Layer 3 of a small transformer language model trained on English Wikipedia (16 layers, counted from 0, width 128).
A neuron's activation on a vector x is GELU(weights . x), where the dot is the dot product.

Input weights of the MLP neurons that the questions are about. A number n stands for (n - 500) times 0.0036.
n5: 583,534,418,461,562,593,494,607,290,480,643,578,574,464,521,558,395,494,450,506,542,462,427,455,486,697,465,391,270,547,488,540,420,222,370,590,659,369,599,362,466,535,429,439,491,509,491,587,557,355,659,567,378,597,472,632,435,448,522,590,457,387,620,375,500,576,388,224,551,474,485,600,534,506,563,451,657,668,307,550,517,548,515,470,662,503,602,540,607,436,721,421,476,609,401,640,444,517,336,494,539,567,509,522,427,439,559,386,532,484,453,519,442,377,330,597,535,587,633,443,591,566,473,390,414,396,669,387
n7: 565,476,537,546,225,714,445,492,497,419,484,273,503,414,438,545,421,434,369,454,503,464,399,567,461,448,612,480,576,443,333,436,473,529,612,666,636,526,592,358,521,444,480,575,275,553,543,551,426,560,511,441,371,407,658,444,395,383,494,368,508,420,630,402,607,633,559,524,464,551,715,608,514,432,561,372,443,620,535,582,536,419,463,416,636,432,517,518,468,645,476,456,482,406,668,511,416,476,601,557,593,344,432,616,517,639,413,405,592,408,511,521,472,511,676,528,424,624,622,604,528,454,569,471,661,316,379,500
n26: 348,527,602,535,283,562,476,519,497,536,353,419,679,392,662,514,486,520,476,689,465,438,306,451,371,543,489,503,459,606,385,228,514,575,604,623,512,676,551,583,518,438,631,492,422,541,417,343,466,700,545,611,487,671,391,475,437,409,383,331,528,382,550,396,593,587,543,530,513,645,733,514,314,442,649,341,471,537,481,443,625,470,534,503,660,466,413,594,636,557,515,311,482,521,647,427,455,500,478,376,488,543,450,465,613,606,599,491,405,430,589,602,564,538,528,509,497,492,497,623,426,465,366,441,492,497,545,543
n49: 538,514,488,468,603,513,445,474,460,592,488,485,454,458,556,519,627,356,479,471,487,330,284,385,408,619,389,540,485,443,566,388,566,709,454,404,497,550,715,597,443,573,559,556,383,454,512,432,498,559,454,379,537,382,679,576,415,482,603,411,666,594,474,551,605,523,498,577,428,456,485,456,387,344,537,449,554,401,371,547,505,512,552,408,520,419,560,637,454,365,503,526,591,387,518,512,438,630,476,604,513,537,295,558,490,490,422,534,452,478,607,528,551,505,437,517,650,617,485,476,485,523,407,518,469,418,495,482
n79: 718,341,387,425,462,525,582,452,492,394,473,531,494,685,333,450,259,543,516,325,517,511,678,411,583,526,372,639,596,540,325,401,737,509,625,569,537,380,471,515,443,522,540,513,511,494,429,590,282,571,366,473,521,587,440,340,705,447,509,641,434,380,497,417,698,540,542,617,593,641,532,477,495,546,413,464,511,407,530,435,508,559,545,351,683,500,465,477,407,610,403,628,474,419,533,670,521,545,581,389,463,481,638,479,433,461,536,524,530,509,521,489,472,575,445,653,469,514,491,622,660,491,535,412,467,592,419,585
n161: 459,401,430,548,426,538,497,451,413,471,380,463,366,645,442,550,566,522,407,380,508,405,370,730,558,467,677,549,514,497,483,561,428,459,466,613,620,394,533,539,438,450,425,513,524,320,587,577,470,592,475,569,477,524,487,433,486,472,472,315,474,492,437,629,707,528,436,558,512,540,514,570,600,443,467,584,457,470,444,476,395,615,463,413,374,508,462,544,370,487,687,608,409,614,426,545,796,485,410,522,544,442,570,497,601,400,585,503,495,611,500,411,628,302,455,623,447,720,365,526,345,596,399,519,424,418,508,623
n203: 503,400,549,478,439,640,240,447,467,663,433,572,524,409,506,480,416,479,596,435,473,529,506,503,354,568,597,509,506,544,419,715,337,518,328,494,369,524,657,485,380,428,285,533,482,578,720,562,484,526,421,508,486,456,612,558,525,359,637,435,329,497,712,423,577,558,639,478,357,456,604,497,394,321,541,531,468,454,422,474,415,600,544,515,445,410,589,533,410,481,484,368,694,368,503,529,622,519,450,635,328,398,451,481,422,386,745,563,426,474,707,398,448,597,640,383,523,491,563,686,459,437,432,458,565,388,526,569
n241: 602,507,446,426,358,588,344,498,474,473,437,498,349,488,576,556,529,339,546,558,505,531,476,435,481,572,572,379,346,480,353,550,623,413,551,452,442,512,583,395,503,507,316,516,659,505,597,601,637,446,482,656,481,468,599,461,531,373,477,516,500,554,476,551,585,516,395,465,348,453,548,608,514,514,539,555,379,586,449,591,651,521,434,493,409,564,525,475,442,484,492,647,588,548,541,485,309,491,670,386,568,567,538,500,515,541,528,434,627,558,565,447,608,593,486,478,391,466,316,407,471,503,555,406,438,628,379,545
n245: 548,617,398,432,558,485,540,448,529,631,526,631,343,691,655,348,443,548,561,631,608,591,611,392,584,400,406,510,532,510,570,434,615,386,493,423,670,369,695,415,504,547,463,410,358,415,380,746,342,633,624,542,420,480,598,500,572,419,471,496,350,572,454,346,424,428,446,477,624,623,591,415,408,651,490,406,483,299,665,582,593,380,667,313,544,272,507,609,644,982,482,507,395,522,583,544,468,551,362,417,378,468,333,458,520,713,572,570,493,614,587,580,503,503,436,667,487,389,343,297,439,465,399,306,377,580,588,595
n256: 438,444,455,551,549,462,453,533,475,477,573,627,520,532,475,508,468,510,451,485,396,511,537,551,485,484,493,470,527,604,539,497,495,452,444,517,443,549,560,378,451,517,458,535,543,517,448,524,551,441,508,542,497,490,578,504,472,532,537,482,523,456,432,547,472,497,567,445,505,446,533,489,535,546,527,536,532,527,500,487,458,489,517,534,556,552,466,553,477,530,485,419,441,454,379,506,479,509,577,523,497,452,467,422,487,504,532,511,589,592,573,489,520,548,427,490,554,515,454,568,556,543,497,512,489,562,472,573
n265: 500,568,600,460,559,484,372,475,473,563,502,484,589,407,564,653,559,450,341,614,422,542,312,539,526,553,579,512,593,457,368,303,509,500,414,517,408,536,543,500,490,653,540,404,541,510,483,472,533,543,418,473,549,448,470,557,695,480,468,601,488,387,375,654,505,550,476,570,485,576,539,610,495,434,480,470,416,448,523,438,563,539,569,613,474,433,510,394,507,385,459,509,510,603,487,495,567,263,502,642,527,419,537,475,547,535,553,393,595,532,464,460,479,399,612,474,554,630,498,474,356,517,478,537,366,591,305,548
n292: 552,526,394,555,497,703,650,542,603,588,604,484,523,582,687,492,475,464,550,429,469,363,544,500,538,534,371,617,397,755,365,519,511,508,437,409,588,396,397,526,618,610,450,398,494,693,461,506,451,668,508,571,440,475,348,655,488,468,392,594,440,382,606,500,314,332,406,421,599,539,577,374,500,505,614,653,531,567,545,358,470,436,594,624,603,447,474,563,517,392,560,626,554,569,488,296,520,555,647,497,599,381,514,471,489,424,318,470,606,484,392,529,508,545,473,461,327,500,357,461,608,611,534,526,351,429,500,560
n297: 559,559,401,502,641,424,545,623,368,583,436,466,653,451,325,600,495,448,486,463,480,598,483,323,478,505,383,553,469,465,395,461,450,485,410,353,513,588,528,474,613,527,339,446,510,446,590,455,438,615,426,427,610,446,384,502,310,500,458,471,466,470,449,398,442,438,589,470,387,428,429,433,550,519,461,588,365,477,483,666,565,533,596,580,431,502,632,454,469,493,447,443,436,486,573,635,513,605,510,543,515,474,508,479,396,451,643,473,418,624,538,507,391,514,580,644,534,505,355,495,562,758,495,685,558,610,552,476
n309: 410,416,400,472,510,549,416,454,399,502,481,463,374,383,526,629,507,566,526,570,562,507,562,274,619,462,527,546,425,591,446,477,510,617,502,549,454,467,472,629,521,590,372,448,513,518,627,415,554,520,449,460,647,304,700,592,571,443,371,548,500,566,461,448,480,507,528,448,599,462,569,568,353,427,521,419,632,549,522,450,466,593,540,536,397,535,551,706,401,314,530,410,453,526,375,453,608,434,420,536,610,440,411,378,523,310,471,643,510,682,564,400,588,467,549,442,510,443,559,571,457,423,433,401,471,421,597,548
n338: 435,485,524,439,446,506,413,412,668,452,479,591,543,433,542,409,583,454,500,265,428,618,545,494,564,420,588,492,536,560,564,460,505,376,377,742,392,555,384,605,509,468,646,513,541,407,599,365,613,530,366,603,582,486,492,543,608,466,503,356,431,481,529,556,649,459,370,672,480,411,647,454,544,547,525,513,541,505,428,617,360,518,600,464,565,684,453,455,391,500,593,586,464,437,391,653,554,592,544,330,602,515,568,515,524,484,586,401,532,642,356,374,603,567,551,299,433,661,564,541,500,397,511,522,677,327,540,454
n351: 537,584,491,396,570,433,424,541,410,509,319,473,458,494,411,415,503,469,414,389,381,488,554,562,539,454,494,560,632,414,610,375,639,612,473,525,450,738,658,471,558,333,460,270,295,475,435,542,358,445,435,277,321,488,447,542,506,645,455,571,482,528,259,578,519,684,482,584,598,469,519,598,618,550,351,425,623,511,331,561,554,436,665,457,421,570,391,446,440,488,493,715,437,556,487,530,490,618,421,636,516,532,516,590,552,665,352,378,685,425,448,589,472,457,539,549,593,539,560,513,722,653,509,649,610,338,282,549
n380: 495,565,519,632,468,590,447,450,419,614,464,477,418,435,569,460,512,531,382,579,577,418,376,357,467,708,456,534,476,514,617,624,381,498,486,558,524,543,620,619,538,371,405,507,452,529,495,631,623,383,403,460,491,554,427,469,403,358,448,447,641,512,562,591,558,636,448,594,498,348,468,536,480,429,589,512,448,356,464,562,532,441,467,435,446,588,551,578,461,621,505,486,500,577,502,451,448,538,505,524,613,556,645,613,387,463,512,564,563,437,422,654,517,386,542,519,393,509,539,480,526,454,464,314,507,633,563,510
n390: 439,581,548,465,551,480,353,410,575,580,412,591,367,359,349,447,578,556,393,408,356,566,532,542,386,575,557,391,550,498,634,421,444,465,445,509,339,582,479,466,627,589,530,522,589,641,481,451,476,498,414,382,513,392,396,580,600,569,478,476,570,456,430,557,643,619,468,465,487,514,429,463,538,389,472,348,512,602,537,468,527,445,521,472,535,493,538,510,390,485,420,467,605,472,449,548,527,446,576,451,641,588,567,584,516,414,612,572,462,497,513,517,515,395,554,546,539,397,422,360,431,334,500,632,545,509,571,557
n394: 594,566,497,405,383,601,701,628,561,481,561,371,570,534,465,613,467,407,479,446,500,528,558,509,450,429,412,448,641,649,730,487,659,472,437,454,529,641,651,582,441,525,626,537,350,598,452,544,542,483,396,397,342,455,393,600,615,601,377,370,440,452,581,470,526,425,553,460,648,372,537,621,417,538,623,580,492,336,378,229,530,553,603,526,413,447,634,428,503,428,533,530,514,503,650,497,383,424,530,627,346,458,509,497,383,459,515,326,557,357,548,592,639,521,511,419,624,514,629,385,595,466,392,431,473,467,359,509
n396: 633,544,539,539,458,534,564,574,429,429,362,462,611,316,511,653,410,482,393,539,489,543,556,466,531,529,602,511,758,393,551,491,320,605,439,450,450,526,575,478,445,441,477,454,503,580,508,571,635,549,500,622,304,492,470,559,538,610,389,552,594,401,457,650,547,352,345,534,540,516,479,529,557,517,524,480,534,567,458,479,598,470,472,392,627,453,614,452,588,321,514,483,593,536,334,513,533,468,644,471,513,605,637,574,449,611,380,492,563,408,365,414,703,554,523,295,520,505,588,447,521,534,489,599,485,548,451,453
n397: 707,332,381,472,678,447,419,536,454,457,637,641,460,539,511,572,618,530,474,488,528,404,452,588,583,382,444,539,444,571,447,448,453,566,415,439,547,530,454,610,408,640,462,388,505,578,432,638,543,454,487,495,569,716,453,457,543,357,540,592,479,593,534,388,462,547,562,464,315,443,622,753,437,516,495,415,549,455,430,473,463,495,435,673,500,386,497,309,444,652,713,578,483,580,609,468,469,436,555,527,530,551,528,459,527,497,437,497,609,612,495,474,666,503,415,389,596,658,450,605,559,583,276,458,344,516,422,584
n412: 468,429,345,458,418,562,468,602,415,421,526,488,702,602,509,565,497,407,320,545,594,679,544,527,245,612,564,469,558,470,482,463,503,385,380,564,397,461,353,668,468,476,384,326,458,712,380,585,539,623,530,466,629,449,626,541,597,460,378,519,550,557,309,658,642,491,681,441,685,577,558,446,483,600,536,646,575,423,599,473,526,489,556,530,720,390,564,318,706,398,442,609,399,528,475,586,544,559,543,364,621,483,578,543,521,535,315,446,480,437,525,306,449,373,594,399,394,512,567,455,539,463,591,562,488,702,503,468
n472: 465,462,609,615,562,554,591,566,445,576,524,593,568,585,314,547,451,460,540,465,396,601,424,525,478,555,390,584,438,560,451,477,517,457,350,748,429,540,542,482,508,485,385,399,353,536,460,352,273,432,449,382,411,299,440,453,432,492,432,476,402,409,393,498,419,464,517,566,577,627,577,578,538,474,607,427,518,612,493,415,478,526,502,553,498,410,482,541,629,543,436,567,508,528,666,495,607,364,411,508,462,708,536,588,460,346,479,505,490,500,554,460,403,429,441,580,554,475,441,538,500,566,553,474,646,588,564,495
n475: 500,581,466,583,448,545,386,389,640,640,409,602,378,515,430,605,469,477,524,445,693,431,380,310,520,398,447,574,495,529,519,562,535,450,376,616,426,688,543,592,659,587,521,451,479,543,576,401,541,547,538,571,378,482,520,580,375,481,579,568,470,534,555,525,573,507,451,444,507,585,537,503,478,532,519,508,565,510,311,477,553,566,420,542,296,417,452,398,594,610,519,498,527,426,639,403,636,376,483,474,445,495,425,414,379,384,323,608,576,344,551,417,491,524,437,316,462,631,521,539,598,685,453,412,528,343,595,503
n483: 607,389,458,525,450,465,375,503,331,591,467,354,422,450,511,450,681,521,315,548,449,453,542,459,584,495,427,530,448,388,489,361,492,592,437,650,432,495,342,392,686,492,513,505,363,459,529,517,411,689,399,482,563,513,454,495,455,470,670,359,427,497,503,466,653,607,357,560,478,553,432,497,605,480,545,529,511,471,553,500,697,581,516,664,540,415,530,547,547,472,397,390,601,600,522,576,480,687,429,535,546,399,389,401,545,492,383,437,329,613,523,317,467,563,602,460,594,440,584,422,503,438,673,602,601,604,571,429
n487: 474,421,562,531,379,571,332,599,477,584,401,270,525,469,540,573,594,640,531,655,382,573,413,618,538,578,640,582,518,423,466,564,671,476,378,533,545,599,440,559,682,550,535,444,482,326,598,447,558,488,475,494,377,385,585,688,624,353,646,632,332,467,483,517,497,579,568,388,427,337,688,432,503,563,436,433,634,535,542,450,431,359,721,626,382,334,461,573,482,542,611,437,597,339,453,439,388,481,437,473,500,503,442,618,500,436,528,357,454,451,587,469,420,587,535,494,363,450,248,490,638,790,587,466,500,384,491,415

Each question shows a token from some text and the vector x that enters the MLP there. A number n stands for (n - 500) times 0.0048.

"ir": 454,419,513,499,476,515,681,534,621,516,636,322,698,630,278,516,640,520,706,344,515,348,358,470,756,335,586,558,382,410,381,444,418,349,466,390,593,501,392,495,609,545,616,621,662,508,362,444,580,363,466,593,434,730,390,595,580,521,505,660,622,483,526,629,505,483,498,461,554,483,501,562,536,542,640,610,450,466,346,692,352,412,347,380,323,387,491,470,626,428,387,396,495,548,598,335,377,510,396,493,584,499,392,563,433,584,624,455,552,380,584,466,417,475,184,668,460,341,565,662,568,468,554,436,625,411,604,350
Which two neurons fire most, strongest first? n5, n475

"row": 426,406,548,321,423,461,496,514,526,479,485,525,628,760,331,372,768,392,568,506,700,230,635,463,508,375,487,695,448,431,482,484,361,691,472,514,482,375,457,515,666,455,353,522,524,375,382,397,590,500,334,552,495,564,472,487,525,553,428,699,627,447,547,845,475,541,571,527,601,524,556,400,595,739,616,637,492,427,339,613,528,287,316,405,345,467,434,498,624,295,325,529,581,576,612,331,457,641,611,656,535,495,425,418,516,659,586,203,631,483,517,464,359,529,386,688,540,435,501,602,351,390,435,461,529,345,518,450
Which three neurons fire most, strongest first? n351, n292, n49

"s": 518,480,452,520,457,441,615,585,609,424,616,465,547,611,533,415,601,456,687,379,501,440,461,438,626,511,671,558,497,276,532,555,412,611,536,463,539,462,456,677,581,611,445,666,597,593,397,527,651,244,417,598,617,571,521,477,543,538,357,794,487,492,541,674,508,341,599,553,351,635,364,437,458,529,521,502,423,573,523,604,490,540,403,444,339,496,436,462,558,326,434,375,487,487,589,358,189,512,357,659,582,404,421,615,416,459,689,370,509,399,534,433,216,490,380,630,366,472,592,560,445,372,589,435,583,514,446,414
The most active neuron and its activation: n241, at about 0.63

"pro": 496,313,528,418,717,353,529,583,428,540,563,349,604,547,255,487,579,419,647,552,506,493,589,568,626,516,574,632,442,308,334,592,541,516,624,432,533,648,243,414,604,589,539,733,644,599,496,397,594,679,374,631,390,513,433,543,608,500,428,720,430,466,581,449,392,489,477,529,437,593,532,527,502,510,549,440,341,417,354,603,452,212,390,455,698,627,308,370,628,323,261,363,536,636,460,467,332,612,549,668,596,515,435,555,497,589,610,437,590,433,578,406,300,401,402,657,564,401,594,478,281,355,553,448,715,403,459,388
The neuron with the highest activation: n483

"of ": 486,371,617,492,548,444,504,444,521,523,590,416,454,631,409,432,529,509,611,409,470,514,602,452,508,439,467,394,497,454,567,488,443,622,535,405,486,547,463,531,568,522,488,651,588,580,435,478,424,300,574,450,505,592,494,456,488,495,349,692,538,535,633,513,449,347,527,415,525,592,508,456,513,558,491,540,475,448,503,774,559,428,429,371,430,421,389,408,568,378,417,511,402,520,539,398,454,491,366,539,526,518,592,451,463,625,754,472,438,403,610,422,346,605,379,527,448,559,517,447,403,386,581,467,636,484,501,507
The neuron with the highest activation: n245

"o": 420,483,434,420,640,270,625,627,565,511,615,347,580,562,402,496,525,582,668,559,635,398,557,482,490,372,529,583,464,287,411,577,429,617,672,484,405,500,481,485,456,545,485,602,761,463,368,288,677,441,399,483,616,632,399,446,624,721,471,690,438,600,508,827,415,271,598,557,487,456,539,423,509,459,576,499,272,521,555,617,628,382,450,488,403,435,341,448,496,484,512,379,513,616,500,257,428,418,379,608,521,584,422,573,518,672,673,397,530,427,498,411,286,489,414,578,516,465,603,468,250,353,514,457,573,390,561,405
The neuron with the highest activation: n265

"g": 458,421,472,521,469,527,595,561,615,498,539,391,631,625,520,442,547,556,540,488,580,399,572,494,609,435,559,498,518,295,476,714,487,550,626,418,466,496,388,472,484,487,426,716,521,571,446,542,623,353,496,485,548,643,524,523,455,526,385,602,439,627,523,508,459,495,617,565,623,499,458,502,416,556,664,394,407,447,424,718,439,513,308,454,280,529,402,396,566,444,419,462,606,433,673,318,437,573,315,693,533,380,504,404,452,582,688,360,455,535,557,354,315,475,310,501,473,243,617,549,257,364,632,473,689,409,548,392
The most active neuron and its activation: n203, at about 1.5

"ar": 433,406,473,463,485,457,620,532,497,341,632,341,563,653,365,457,570,500,651,522,466,366,558,482,567,391,526,536,503,343,431,487,369,584,589,515,463,339,394,485,572,627,535,626,642,449,297,402,536,410,481,471,536,614,596,613,583,528,397,668,634,508,688,528,393,385,530,521,636,533,487,447,429,577,574,473,303,550,361,713,307,427,268,391,373,545,411,462,618,534,445,377,481,508,672,395,554,559,414,531,583,442,469,643,534,569,702,412,505,471,527,372,277,457,490,685,426,464,599,461,483,477,554,462,630,438,434,319
The most active neuron and its activation: n7, at about 1

"l": 348,408,681,482,478,399,601,492,575,373,548,476,612,748,460,475,578,540,691,353,517,430,563,562,477,361,536,544,445,375,533,560,445,548,647,529,472,532,358,508,486,510,471,611,599,612,381,421,599,276,286,496,590,553,530,519,480,423,478,613,545,525,473,712,398,356,615,464,620,557,394,413,631,550,528,421,455,571,385,763,497,443,393,462,379,515,452,460,571,469,441,305,481,489,584,290,467,543,422,697,506,429,421,353,492,575,668,466,514,445,625,445,338,385,358,676,614,269,484,541,450,466,541,460,627,484,537,357
The neuron with the highest activation: n472

"stric": 433,477,527,321,453,290,575,606,455,462,581,260,483,471,331,503,694,399,638,456,601,458,521,648,553,443,480,539,545,503,721,555,481,546,509,643,499,485,487,597,435,411,604,552,689,495,381,349,502,385,515,435,509,782,443,653,516,436,208,782,513,573,678,628,589,492,571,578,428,526,603,539,590,535,679,430,347,417,295,555,498,410,314,347,319,423,543,379,560,439,408,315,441,447,820,420,411,588,530,638,605,491,197,491,440,634,633,482,358,423,666,625,284,486,449,452,423,492,434,498,446,595,501,509,478,502,572,398
Which three neurons fire most, strongest first? n394, n26, n475

"e ": 470,372,478,451,531,503,524,489,476,425,543,466,448,595,445,459,509,515,578,421,547,446,516,441,508,405,517,547,513,476,513,533,411,560,572,456,539,531,479,539,501,520,492,629,588,575,421,547,500,354,474,513,518,505,463,560,560,581,408,592,577,482,580,622,375,502,477,528,571,539,425,405,565,531,571,545,574,424,467,704,478,478,357,491,386,365,433,440,568,398,415,459,425,446,499,418,387,502,338,507,607,548,487,502,517,662,803,517,425,473,552,349,381,469,482,415,571,392,546,530,378,484,488,561,574,474,492,519
The neuron with the highest activation: n390

"id": 380,554,543,399,577,583,549,395,405,408,580,441,697,584,343,222,606,529,553,523,478,390,586,623,691,565,531,464,462,400,481,523,347,673,680,482,427,635,378,569,548,426,474,700,578,577,411,251,590,476,484,643,549,509,526,495,479,528,479,801,646,648,564,542,430,381,361,610,519,522,556,510,420,573,605,410,478,462,353,722,574,508,464,460,235,406,293,385,709,296,420,475,414,489,548,401,463,523,532,567,651,443,472,554,468,323,601,442,550,463,538,365,195,537,447,595,438,228,619,604,499,396,488,547,614,481,566,251
The neuron with the highest activation: n309

"2": 481,489,535,408,554,554,577,585,528,541,655,454,549,511,469,423,489,506,637,498,607,429,463,350,564,498,514,460,514,476,535,600,410,578,516,613,333,525,390,552,469,593,499,668,458,555,465,603,475,296,430,493,516,580,418,528,553,554,358,611,602,592,755,506,468,367,414,521,509,541,489,334,516,388,681,611,346,483,420,656,376,339,405,395,402,567,412,426,561,407,376,410,475,653,539,253,436,436,413,631,587,403,444,452,463,564,729,544,341,490,484,379,396,563,349,555,444,406,634,673,429,470,536,478,509,396,601,457
Which three neurons fire most, strongest first? n203, n380, n292

"is ": 380,433,535,541,561,443,553,409,521,511,538,405,488,639,374,436,547,516,576,468,482,467,579,438,588,387,550,453,505,454,561,481,435,596,591,393,540,526,494,568,542,568,492,718,537,532,455,450,477,300,495,457,593,597,459,557,488,551,446,561,551,579,577,619,327,431,381,548,520,505,495,471,613,547,474,540,475,503,456,672,390,459,377,544,403,368,436,455,639,324,466,651,383,507,588,342,358,444,411,582,623,554,517,455,500,444,772,487,330,405,605,425,419,369,487,569,539,416,501,623,369,384,584,533,612,448,426,485
The neuron with the highest activation: n472

"c": 508,407,668,423,502,450,630,547,529,346,529,435,605,605,434,415,568,602,518,495,486,447,583,577,531,280,495,577,614,414,434,571,520,440,638,591,549,537,461,634,509,491,442,631,530,706,526,459,648,274,515,518,491,752,494,469,680,567,458,756,469,542,567,678,491,448,519,632,486,399,525,454,495,499,614,507,342,552,426,497,344,369,349,443,356,302,358,408,561,381,523,411,544,417,364,334,349,632,492,658,512,467,532,560,506,517,702,375,531,470,586,542,266,377,495,543,436,261,476,477,386,610,589,441,528,334,488,490
The neuron with the highest activation: n487

"00": 377,518,519,418,465,340,682,552,623,516,507,381,470,596,301,351,572,537,678,476,638,536,565,375,356,381,574,547,446,463,517,670,503,721,571,488,377,489,417,664,555,398,499,585,427,543,366,550,655,276,374,597,427,518,490,560,549,616,384,751,483,433,663,559,486,623,539,541,526,576,400,280,540,521,619,550,416,377,534,708,464,438,553,310,388,477,376,386,550,301,327,457,484,520,580,404,554,537,504,653,455,388,337,531,502,663,660,434,432,478,476,571,358,525,452,639,379,451,590,543,518,516,549,460,607,364,403,311
The most active neuron and its activation: n351, at about 1.5

"ti": 344,569,648,371,518,459,521,598,583,452,463,423,504,578,365,511,607,437,685,481,409,468,724,548,613,364,587,533,413,529,371,584,363,462,624,512,487,386,418,515,521,503,510,702,629,534,355,601,574,329,527,429,667,495,531,474,523,611,571,832,729,468,435,757,394,376,633,574,500,582,550,336,518,600,669,451,412,227,364,654,546,277,253,498,388,440,318,329,552,504,396,339,625,551,507,511,512,496,524,629,506,401,485,410,354,529,647,490,440,535,568,344,362,435,444,577,463,417,557,481,572,486,566,369,556,450,548,369
The neuron with the highest activation: n256

"ol": 524,501,575,366,564,363,511,582,625,531,462,377,560,553,338,364,704,490,601,459,479,297,560,657,460,467,512,682,501,400,398,530,445,488,462,473,474,429,273,471,571,517,579,643,743,364,304,467,538,448,451,544,549,658,450,612,563,434,422,860,437,495,523,707,647,482,614,495,664,431,430,403,508,517,654,438,466,515,437,724,435,331,568,446,375,521,388,483,461,506,326,356,490,573,547,275,479,579,494,678,634,466,443,539,430,563,626,344,441,464,502,543,223,296,401,780,471,471,458,642,365,396,502,564,638,529,416,405
Which two neurons fire most, strongest first? n487, n390

"other ": 512,437,421,481,528,457,643,388,531,506,507,449,396,584,402,467,619,480,617,494,515,447,570,464,526,397,418,524,523,464,622,418,455,592,593,324,473,495,518,599,589,602,522,605,453,606,430,440,507,314,547,546,434,531,456,567,361,559,409,607,606,459,621,573,459,445,507,518,458,539,468,449,568,524,486,488,450,479,538,761,482,485,296,512,308,289,382,401,572,346,384,541,349,450,486,354,394,482,428,616,608,556,465,453,557,680,723,549,432,423,661,463,403,544,541,527,520,443,620,458,325,509,501,542,594,477,536,507
Which two neurons fire most, strongest first? n49, n297

"ur": 449,411,488,414,481,291,462,604,535,453,574,421,673,706,284,468,609,435,677,540,566,364,509,617,591,584,585,621,498,430,502,596,456,568,624,537,391,179,588,395,579,576,592,619,434,551,401,480,508,407,453,507,473,713,447,469,655,601,349,761,678,416,546,707,497,360,503,646,624,623,567,358,713,608,628,567,446,575,437,574,419,226,283,495,298,468,449,525,636,379,370,369,514,485,416,278,498,661,261,446,452,594,482,482,503,434,603,526,384,629,474,371,252,557,464,525,475,361,557,390,453,587,522,352,587,482,513,308
The most active neuron and its activation: n472, at about 1.2

"Pl": 349,390,456,487,525,522,498,291,514,552,492,506,675,743,405,522,534,528,651,500,465,430,300,590,474,522,432,531,494,406,585,524,244,553,700,557,354,526,317,549,451,549,541,646,635,570,349,405,577,362,449,644,607,467,403,483,569,484,355,739,440,558,590,581,328,494,561,561,508,560,449,581,553,562,590,515,369,500,323,711,416,511,433,418,360,444,438,452,463,463,438,511,476,452,503,346,532,540,536,831,612,666,453,553,407,573,675,446,418,486,449,454,350,584,330,553,525,348,547,438,556,456,607,449,568,325,449,393
The neuron with the highest activation: n472

"og": 509,438,518,325,567,460,598,576,539,507,706,537,690,482,503,651,616,479,580,461,369,362,603,405,458,562,597,464,505,399,437,643,428,558,578,477,131,331,494,594,437,480,461,604,832,533,477,545,477,389,554,491,630,573,543,623,624,671,306,777,563,627,601,548,333,452,481,563,494,543,643,449,413,596,544,470,610,389,424,668,535,332,315,494,250,555,283,261,594,338,324,470,581,481,608,535,536,495,513,699,431,524,440,383,448,399,544,384,390,375,525,377,298,556,280,723,568,295,709,593,305,503,494,508,712,349,529,363
The most active neuron and its activation: n203, at about 1.5

"and ": 502,371,534,506,489,474,455,344,581,443,610,425,523,585,442,508,565,609,566,481,491,421,566,485,538,421,629,461,408,413,576,468,416,514,542,413,533,471,414,561,500,508,484,701,545,494,458,468,499,457,556,524,452,569,463,456,496,523,357,610,599,548,692,576,464,270,434,517,498,610,379,499,549,543,545,574,452,499,460,727,495,459,386,452,379,439,293,503,487,328,468,612,465,549,490,324,404,533,404,580,524,524,511,433,492,642,764,520,413,427,580,423,379,477,434,473,542,484,518,601,393,475,427,476,637,495,500,481
The most active neuron and its activation: n161, at about 0.44

"in ": 439,474,524,490,546,497,510,307,511,546,582,394,514,628,402,454,466,488,576,422,546,454,586,446,503,439,511,463,495,525,515,601,391,615,585,438,411,463,466,508,552,562,501,637,543,581,444,476,461,359,542,461,485,582,494,459,539,500,434,693,516,490,561,532,355,390,486,453,481,562,461,425,596,600,547,477,474,513,502,733,472,414,387,415,389,432,423,420,558,420,417,524,429,545,535,399,284,520,403,534,566,491,575,524,470,586,783,386,410,456,608,405,343,473,494,509,585,519,575,519,427,443,552,486,672,524,469,498
The neuron with the highest activation: n297

"0": 463,494,492,301,522,453,741,558,593,421,586,345,528,502,322,355,517,476,654,437,578,462,487,413,471,382,558,457,509,480,541,515,474,670,553,534,425,590,387,521,523,499,467,640,544,510,374,498,603,313,373,531,499,515,475,489,482,538,354,618,576,565,716,479,409,447,542,597,648,599,523,334,509,501,622,653,344,416,441,696,429,419,551,321,514,514,395,455,614,475,268,442,567,599,514,302,421,410,518,686,601,362,366,422,496,638,687,520,402,474,445,506,335,583,409,658,443,372,615,605,435,528,529,492,617,424,516,300
Which two neurons fire most, strongest first? n394, n297

"os": 303,520,371,388,438,447,612,640,580,460,555,264,627,612,522,500,564,562,450,465,427,343,532,458,582,553,604,689,424,401,553,693,438,568,935,474,252,471,303,523,710,458,478,740,558,514,479,399,577,212,415,683,513,678,476,452,564,553,168,796,573,430,564,539,453,162,397,551,421,459,674,421,526,586,617,480,450,455,449,500,583,458,492,483,384,428,458,450,680,586,493,443,398,588,517,452,372,597,371,692,391,496,500,478,517,653,584,555,475,364,512,493,248,442,649,749,537,314,685,579,530,463,449,450,509,608,411,418
The most active neuron and its activation: n26, at about 1.2

"th ": 582,478,532,589,488,382,618,367,407,531,532,438,433,656,384,516,466,574,667,377,613,420,531,447,442,525,458,545,494,549,550,425,315,718,590,535,464,506,436,546,493,581,512,588,501,556,483,435,508,395,476,497,456,539,523,571,503,589,405,702,605,418,588,571,520,463,437,523,564,605,517,425,502,512,685,507,560,454,434,718,429,404,377,413,277,288,426,451,626,328,349,537,505,488,408,469,414,521,358,519,669,437,420,414,568,655,712,546,397,443,605,360,505,466,432,421,562,329,524,489,260,447,506,534,568,452,550,542
Which two neurons fire most, strongest first? n309, n49

"Nor": 564,493,530,518,362,418,521,370,495,476,589,503,436,526,278,366,624,500,561,328,635,458,315,466,449,295,591,561,554,355,458,405,406,481,700,506,499,404,498,698,521,490,554,716,689,496,477,417,609,339,525,607,449,742,374,500,432,472,458,855,611,377,515,633,382,512,588,622,579,424,576,520,619,574,472,554,450,560,389,620,346,404,444,440,332,443,429,463,566,348,387,371,465,681,595,293,507,686,461,591,586,402,376,629,573,637,658,560,480,498,400,415,521,568,388,519,464,466,571,626,627,362,455,462,572,405,535,318
The neuron with the highest activation: n338